Layer 10 of a small transformer language model trained on English Wikipedia (14 layers, counted from 0, width 96). Numbers have three digits each and are written without spaces.
A neuron's activation on a vector x is ReLU(weights . x), where the dot is the dot product.

Input weights of the MLP neurons that the questions are about. A number n stands for (n - 500) times 0.00058.
n41: 389305675412646382603380555701619601472463456386531298433693492750781631383468519472504289786717492630512488334640496492508320238692401631539411453369416562532431484632647536504358627386429524301544500679578500504613703445138373311331777373532344300695383647628512426557592380529424417418
n64: 572586587559299419531391448568612556497500490461285369241460507503575339510450330400306487688543537547404463540419161394622430564681454446532490687480336526490410413364539365549423533520526530339460468428490573575371302529400346435633376424457285530372622402381554529664371556296610621638
n65: 472380431387622587497785366389690657821540585479538356410521620201546619466550291550393655455361536419352478554617331531724551384429630573438618552556233551616604464522613609525226486666402450379496517566583617465510446644614570427511339651437614436391667546610522562493511370606536328374
n95: 545201522557373552569618452560534450436472496455485526384523527477425726603562452427519685250630430460456302358504562622308500278712684535785757530375269599474527419653545773398434715644823458552390482382492222519377326613256481474538549655636659538481597368306508548535485401602584447535
n119: 474444807500670423564823587405689429522504496339598348657459672670552164381779439421453470511489427539533412432440436784515289530489588431522628536604485590678666500347333563634591463439460296485407564496847448500402413611552652478489456526415366407382740589489274464489384585342496426523
n130: 686462317378426479596468432531673440548276413764476307575507493400310528809588419447558774572458547450395500317450287422561477514621718432469658446691455541545426610518451396618575382496435496469353540467561350728476440362353562545479521455545446517410378230664313402482542472234546462589
n140: 434536742493446591655579610458417590530452523536539465621721493576618484548375526591578622555537469510455466654402530494490315442621604336419446646487503506378352317555639414460365394582474402516513785100279480497516412431670659471446487470484513653447660421424565529540717599349754586453
n152: 350776280596568463352595320347529572537509357760541488620703401825429854561253585568705483278699366339488363695707414369508335332484686539684377635358504292717764359556793575487376554603467479443647508339509428450426521458361471508508517450604520534375484550445837716359382425556445538671
n164: 455317264431556401662572415438524311466568451660507338555545265452607445382665577588459414585378654530280358468401595544564377674500680650541241585431583476503651323564621645555465393504404616591378692554297556613738327534280479678451493358624554458600576645545475459637500642539580400429
n165: 290342601547653468674478391394686645607541493521570776486391341489596725462464427380619518493330330683650526344497430388875459386687527304423456689443432552482402493611647461403343582551536504651241401339423511568447537582478421323569493514607405648346429589615656556493569586519522579269
n199: 560256375524572537590440483503510534607613700580474464473466211493581577526249599476563466427449748448536507503539306430467568462641526364354688550375588480503724618720372500551628483490453214431554429623705571221483424376541682507623510392335523497520584584707528457541490337553473500254
n220: 434480575634514543379666693467480335629573443424669474493642534653357444630527630262507700352436407567503534439548452556451323435552688352493740467563733633743551483569543523620255427394715707350503430451672406470516452374524433503598381507424520634503500334677462406497302450569443433497
n260: 850558591504622481570536238584454543442322706599466542576441540678581500508630843433435485363574476448587496630522619720443448357631412416405465447430427508523685429172411488678575461397650457897352674641396527585576528685492701500567853399454386465291544396663376413571461508392535326468
n361: 500518539339433529570666607342606404493694317669528599622658496522402471628559560541471380396581485244521429570444466557379314496623362282454485696515722653467574582511584339412455504627652099112526385230477408630378426522415547684552399602493336434387549493643410425600364526591621504451
n391: 315539437482402419671467542248400572461414298376255346493359389464646718489529364420493256602674374407612360580473456676619514319382605400574634619428590451744526566415464626439225586559496712574175479545319594514606460539717679514438585496450518608300626521518522377478442586530601475518
n421: 298586373125401371379373309593573430379326361243432317464516332610375520476338520322588382360344273504512621368577475640484410391461487475329587739626455615679616350698590476516450711450504629460627757508332688480480525593627305738677435606273544541407519687639572440616656288525430285783
n458: 618435558622481401455519653432634509515539603512445421561547465578537453667398485652442516558613629464439522500711462491692440260458453339421276415522625470603440360513484537544436575602512246396472458721741497469552446333547472457683321653270439531313506419487487366490491385271519491541
n544: 419379497543627465663696441521582532447574679546531375637662401653326404830660486402797496686525574548316573529459212598479514632596566669413475364642440549518464598633646240532507535339595416441482568511368382447552453535496543669525320358567570500564656344593559507398234714592349525434
n563: 593341557410599673374564648646225437531581664473565390760284276496658523481211394611641531607578608463754416327496548473500324356643597612515594637399372636519290282379644500414516434404539520291484452346488449616534686369225356431551566671562751383450566628551629284516363714351641601512
n577: 483409626357344738553659479348430486583540518586326595686518324458493378592408425546435779404599543393234568567616650613616601446625587604216443623503458609650486504366455584476611521575566333616595507788701496497678618455412615597486573472368200556549583420482634480632486353420592549486
n607: 493486539396423702644489493585504660372631410436742518741369456321486396412745455752666522765460597469532452773644566570665417530465372559722445539568550545568705482515392396604577554437600482496637734489629475382348496311583461507663692381672605478371538650590548504624486658355692597408
n615: 676550282322461618511528549877535488393267566477628402481566516646527439492590567504330623542508596622636559363537205515617548353526117623504484541546462594465480449205531361492528500021477496496581714669532465435685406554457615653418500369512489512304460469732209609555558481308500654539
n642: 353453569345476517574343513493416360600567581470546283673602580433627480381534425253454574556612284714533711298551507543335370583575515719500466526513449346325593338402557747436431450427544345559398542584649459490464524376391537500306370648500404531227487587500420559345656446315554473341
n681: 397396396691310632618663389639774534390667490503533630510500517647317587510374708544415620678493317497559469619573486553448416707626594424444412667450517438604255548396490363617562413493606538287439413256362507390500514560436744490629397590433582429520506350544552598432426617361608547438
n725: 394457516500409575608390367510437292421521623634649335480433682536417411529476526629614669451433521599481701530563527539487369555529345664441709607414566600434405381534457646387296391418371602253477465521661567361585395401430321313483549547407422637394472583617545523253353570651557298259
n728: 531644246483559361490621517575497427670543593507547527534639567582575363389535387395591510260639511530591634490738468544466242592473288341419354426507582660517598423408699610490630285592350605205383234489652666425645433507545510452556391476377416500370392572448603704416538428546507527454
n733: 435632546610663511430602575143442592877443606612557404414386511434304464721660599563564423378607553303446511522521489693382507586475374376382230604544391624690671463322445621518519405605388377507669339439669434493557407471397591706360486332445254401628573431489413553560448672474419646474
n734: 468435504496450717737412599564707570552254423536480258536455534824451702556223540512480622664438639570472592628299454440603422680382368471671430460545382670593397533550386357492201468817472280305304605576404529330700313338426549407488569402524635463638709508786807421251455472517545585641

Each question shows a token from some text and the vector x that enters the MLP there. A number n stands for (n - 500) times 0.014.

" been": 590567619465447568467625483502509400523535524664692486538596428635597530462530475472547613440392646403391681408471472562540634521411656543740599382445560457335540431319534450536587416423518648414407449467474574449314526367558480498482469441104299320573164591441430511430614495530438586491
Which neuron fires most, and how strongly? n728, at about 1.4

" ": 451499616406544502307377534504510303412367540507815604527441664374499512270438477440614460520353489313582442372431509374472668447537662601569413594383511460618346398503434383453509568460490537595549486593403558400430609555582391319564423550323597427516389693425590521404297459567393679344
The three highest activations, in order: n563, n165, n725

",": 637451661484568538387528483435562436507449547450685572523484387461681388467661482398600562493484795379481569541453361409404542436428621585592695455534554520396562518482511371469560424496564464509476248564237503317328446510561425399598435384224349412459523504301618598467530456580415571356
Which neuron fires most, and how strongly? n199, at about 1.8

"4": 499479780502597600402313555407419450443463443475747457555374690273555536359573430406530478606356437475471502394342505383365634412599611591515436485520538539570441533493525454450483380445442477527461472419370643346437665526535319409594404448378609288591412599323523478380293496516396608311
Which of these neurons fires most? n563

"mb": 564548614570379385431677525339426373425445370505741582516563613366556602448433517354467530626320531362475729230425516542447730393418454446729467425508439338349457519518483490498488410534501536385311500678362499307465525444590532494590486425318398372468355491465423358531629470611490469526
Which of these neurons fires most? n642

" the": 541652684546404483475565576349503428601473471427670563573439439516556462512537533415566666487413630340536567476442441379517612375438661587619361511535582464424455427449521405510593531519491448448337557599191451360358597324645462469581474441188315328308378582475517426524419586497490532406
The three highest activations, in order: n458, n140, n607

"zu": 677752616592527427412521447476593369443496660400608541229597699345555608436436432585507605614590522460523384479289595499255739500616671656543444441453352461438437460380451484520636542515586565455402260500350595433419373448536485372496492577481402398562557266499516486586586516588313532521
The three highest activations, in order: n95, n64, n681

" in": 574550718531566453491520509350582431519507501447714469549404450517662499439549565461651632643397612327481640467458352492459654422417551590557412434439633546426432521464646307504556478472333642530389547575327611343309414418616436356638497449201239368347488566484461490495434593525506480361
Which neuron fires most, and how strongly? n725, at about 1.1

" new": 607658660555475452502562663405553511461464432348723632476443479536536435558531530468585533530307567377579554463484425487485709474440597528582422449657611381389489451523544356631628521380578494534491560571207455440448515337537563509738421387222293378410258517457419521469589585566496490363
Which two neurons fire most, strongest first? n607, n544

".": 540584543410590448374519555411374587290495341502547457520388607468511402465547317309536421715393456281468476342406508387369800453383691349462361344328541475615525488609406464505595387513357423547451313506431376453506515380531672564544580380314446386650415632310492405594431570624454573369
Which of these neurons fires most? n733

" he": 606546635497434699359588551448411393458486458636570607609535445472588487330583462510543670361530500385466593373472592571341573417343604552456627450520496252341414320428618393380603465422510319403405482477359520324454456335592479431724413500236282283502369493484496486461592418580480549494
The three highest activations, in order: n577, n642, n361

"2": 576581631483544614395443526384622503565445463412808472522375553424611393283764379448772516372434637467573456393355427392287547501548370561613568277511562489412379483443371411450446487403495511625444375537381496380425504527503491408455572419184333422433332557421448492513461477532378541494
Which neuron fires most, and how strongly? n119, at about 1.4

" ground": 458679683603299575426584691479672605386376524512657475500442491418515514475571535437570485463412588294666559488355435367441676558481542496629392383532585244402475437563518386599619459512575491458291534629340564580496488401587532417734462451307381408425254493585429353668505490652505434489
Which of these neurons fires most? n458

" has": 569555642456483578484600433406509449461609447651788494538526308528580554317544421387535605640484521452406667403461391517477599556367626478666510362542327520318391433266547422528470393419579603429354355479488498603375495378553469520501431560173281343595264518441475475540585529510442583484
Which of these neurons fires most? n642

" recorded": 606548695589571646439505579549575474435544377657633394495460478523476533555573442422575579533330431361440757407645479476547652443520479516654403419397606545225400498414421307439436334449435415493370542493432697364428484472535572485508469429240328406556162566377436384498459504559456633359
The three highest activations, in order: n725, n615, n458

"ve": 480608574533457571465584515418840373479448530493877376540473515440672440473642477483501660718447501479355553413451583439442616350399601536607573337604509508431405557446329427513553486524545388587561421372244537412431486541567640380591422486374377479513373442562463639485504548478325608466
Which neuron fires most, and how strongly? n119, at about 1.4

" arranged": 506584656538436577382517570471591458351519330548569496630384458452485498633639474495618670565442582355486656455572438482524569374358584540671394462601449533275383496392575324406522334585559472538434435364344648439423455538602516567696438433270256439580228655438335420589495504508443580332
Which of these neurons fires most? n361

"wel": 592569520457551512564547474495567443362475277570834505432460570510568619389396517440482536820346251284439557379557588518525760342415609506509546521432421523448529554476515498444623401662459359651395467493526581387460532482621402452737465408415425478706450447396480500436449668627399708488
Which of these neurons fires most? n165

"ver": 498551723509608512417576503411549377450435425508906406547560628445629449338593482434595627679420463362443533488526585429345560318471673531656384581664481431510499662500494498549514497522461449587268492467393492435385563535674478426524487482218381312469412385465569368476502435557510561482
Which of these neurons fires most? n119

"us": 608500692536522523358559522427579385685487383422768516516425524511625551544526586381662581515307511420561613406436363468370609244402677543710361528504572552437472511421558429406526386475491424515217616586316429401329570367551505452502600496347403382401454551460549520537404401552540474407
Which of these neurons fires most? n165

" video": 503761558464465660270433652512642428386432528487773244556444593321502551625577576397376535481472497439480528527517395453311435450336597544586435429479609485337335505518426249524623573499467514550659538372346507561522463485458545370735476455386562497435322516378365502488539419653421535361
Which of these neurons fires most? n615

"bu": 673711722453464494441668552353461408387352414557549489520572575423575606571541501385670474669427471277432653423522512395268705390294485514621502572534506334429462457455651501520444456451370582420278598601394522386470575420453434320604650584479538315545465407380572427555653396566438598507
Which two neurons fire most, strongest first? n41, n152

" bi": 517625690429451459399489573405559405566459406485742640554466469472429629514522384483528595436286384242441566526409501446340589385370591462606532393449480193323296322479678385632641477448589604422375486606379441449500581356573532480639591415340396485490498634472393376525548445572427491629
The three highest activations, in order: n421, n220, n130

"1": 717480601516564562417528625240445458465493544635712602449472620543716525337513404440644503580343603350308530365411534523428605255507530539546363371257525475617499600439686420521434400358464561474509556590347562382590495422587308437501438461365560412479364576453412293583385486403489590478
Which of these neurons fires most? n563

" He": 638582567405404693361586573473442397476505427673577689531454459390664473422583367553524635459487627462443570426365491617390531491302649629522678412561463335337447386448477393379579365359531400406441421532341467366442367449536469396685343430269265376529371367406586485432454392546453639491
Which of these neurons fires most? n577

"0": 494558777555528587487363534413537524383493528573629592592500553294400454456563426399597452611265602426330583351458487486391734450383517506640236450395498403580445564514438390476546494511506477532376415449324456473530632332594504475433485404307473263574455557357476579656412482674469556359
Which of these neurons fires most? n733

" I": 545538650555397474509453641430613482687499554549744542535519559505813493417515427528470560495562469384544458467298517420374585408425822479560588358486538460363397355663466317372640506596574544373357371481418549435436425453610509443479522600200354375403381476353458501477647414498382567582
Which of these neurons fires most? n140

" de": 519650701345445519450442478335396474465354354545576565498565491534565606502503482515594649426452539335470469480508426362313747383383554652566427456539630301506444430532647380565598682493400498644390589658370493416427463315564430446720577458180367448435304524393507560460544401650414410491
Which of these neurons fires most? n152

"Li": 625462498510513569332387463251643234587538500437692489320403419499722596400540532518535628719538427424538557453205482412334736350431713565577465524560562330494567521467575523563450457565471493534433475473459564421452566443628368392521536523438640414428618264282570445497564454560371720584
The three highest activations, in order: n391, n95, n152

"er": 595434534450607450519486471509465535563440291423647572486495670525570576338535437421668599528370530175369546407543425403265858392378610581512604435516498576336421573535626363389438414484482436497298557548367701363381437444559287578711446385378385413504444574403509388494487559551370417547
Which of these neurons fires most? n421

" Ka": 648648743639364619547499485390506482583418490386528533397442582439588649436440512559570617542328534293437551405485333459235654418519709493586414569620393503457306379610430444523603642369461588416403498529287606519478373431483595480641578540372291339459530377372537389509584542569523498531
Which of these neurons fires most? n64

" items": 495557596543463614362557651485606394563474350493785412547445564458434553462512509368613506460297472462637571439560318486464585364411723484702476391593581382360499478398626343576550392590527465489242478537379596643383593434554566506522633512370330428506327592474326505602620481661469529379
Which of these neurons fires most? n130

" and": 555610600458313690335585583514434474401568462629592491599478485616627434517577352363545652463584778462430616554433473478370662442398724469498627276440463422430510435352535363458563376515507503482485300562312636451434470474544570591529493455092352434558416447432466487561463509474446360459
Which of these neurons fires most? n577

"ya": 701652674702365556437525469461730532492512633471681495347374516543512491442410473539550613573507564552603560454349450505237646469615768563561427518484431511310421486400463486449610440563471625565453290480327555448236450475603455428563621567332435422425478416446394617437560529640328458552
Which neuron fires most, and how strongly? n681, at about 1.3

"7": 541573715501524501348347593226401564490449385467687598505386634450621493510530457375584396520274580370448522363258488416505679466514522607600464356490487475471395591620532449380455413525541480572421404492293628408561630412575441493609425439241594303605454632387465590447484587605393585325
Which of these neurons fires most? n165

" album": 622698711615502525332507601563601503503369563530766361533415599392559513555559510400589470411322540401512548414541477423286534419384521592660370444468615475334401565457505265553466478582456436449369576591417486616508405367483552400631537400201259457380359578493448429518509395554442557367
The three highest activations, in order: n458, n260, n130

" were": 589621602525631552371570582501542510542541445712700500654544534561571534484577577383537625529369582382337588363474364450521567441426592507606581407437570568276550483363495283455515460474323478502429586437498721390323517390555558475509385470153348406628264557443321455529547465578390595339
Which neuron fires most, and how strongly? n199, at about 1.2

"9": 652414573534521582435653566322606464452478507663593531394430548497687549353420423386597501662283571546387568327406521533418600261546428515588342330325601451621461655427694500574440455318383514462677495531277431394479520399553318391595406413500520413484292472465467419609410578439424506521
Which of these neurons fires most? n41

" |": 524515689613581352500400530437435492535383470557634589470348615429456585442561504341477446636398761399396491459327616434419724552500649641635371645383428474428496504571658507451547507594384337500406428531224555579373521375625504462489434391334438393528348559341538387623519568563453564474
Which neuron fires most, and how strongly? n164, at about 0.99

" defeated": 631521744678452566424486477460564424495499539537553463557490445575527427542639452468466588473461570438477662514339373421490579537401638638621473461350522622329385450431471351376502584640425424514414419465288639474296458453578538384591459561166293379378367483369500445497507665471442665299
Which two neurons fire most, strongest first? n64, n140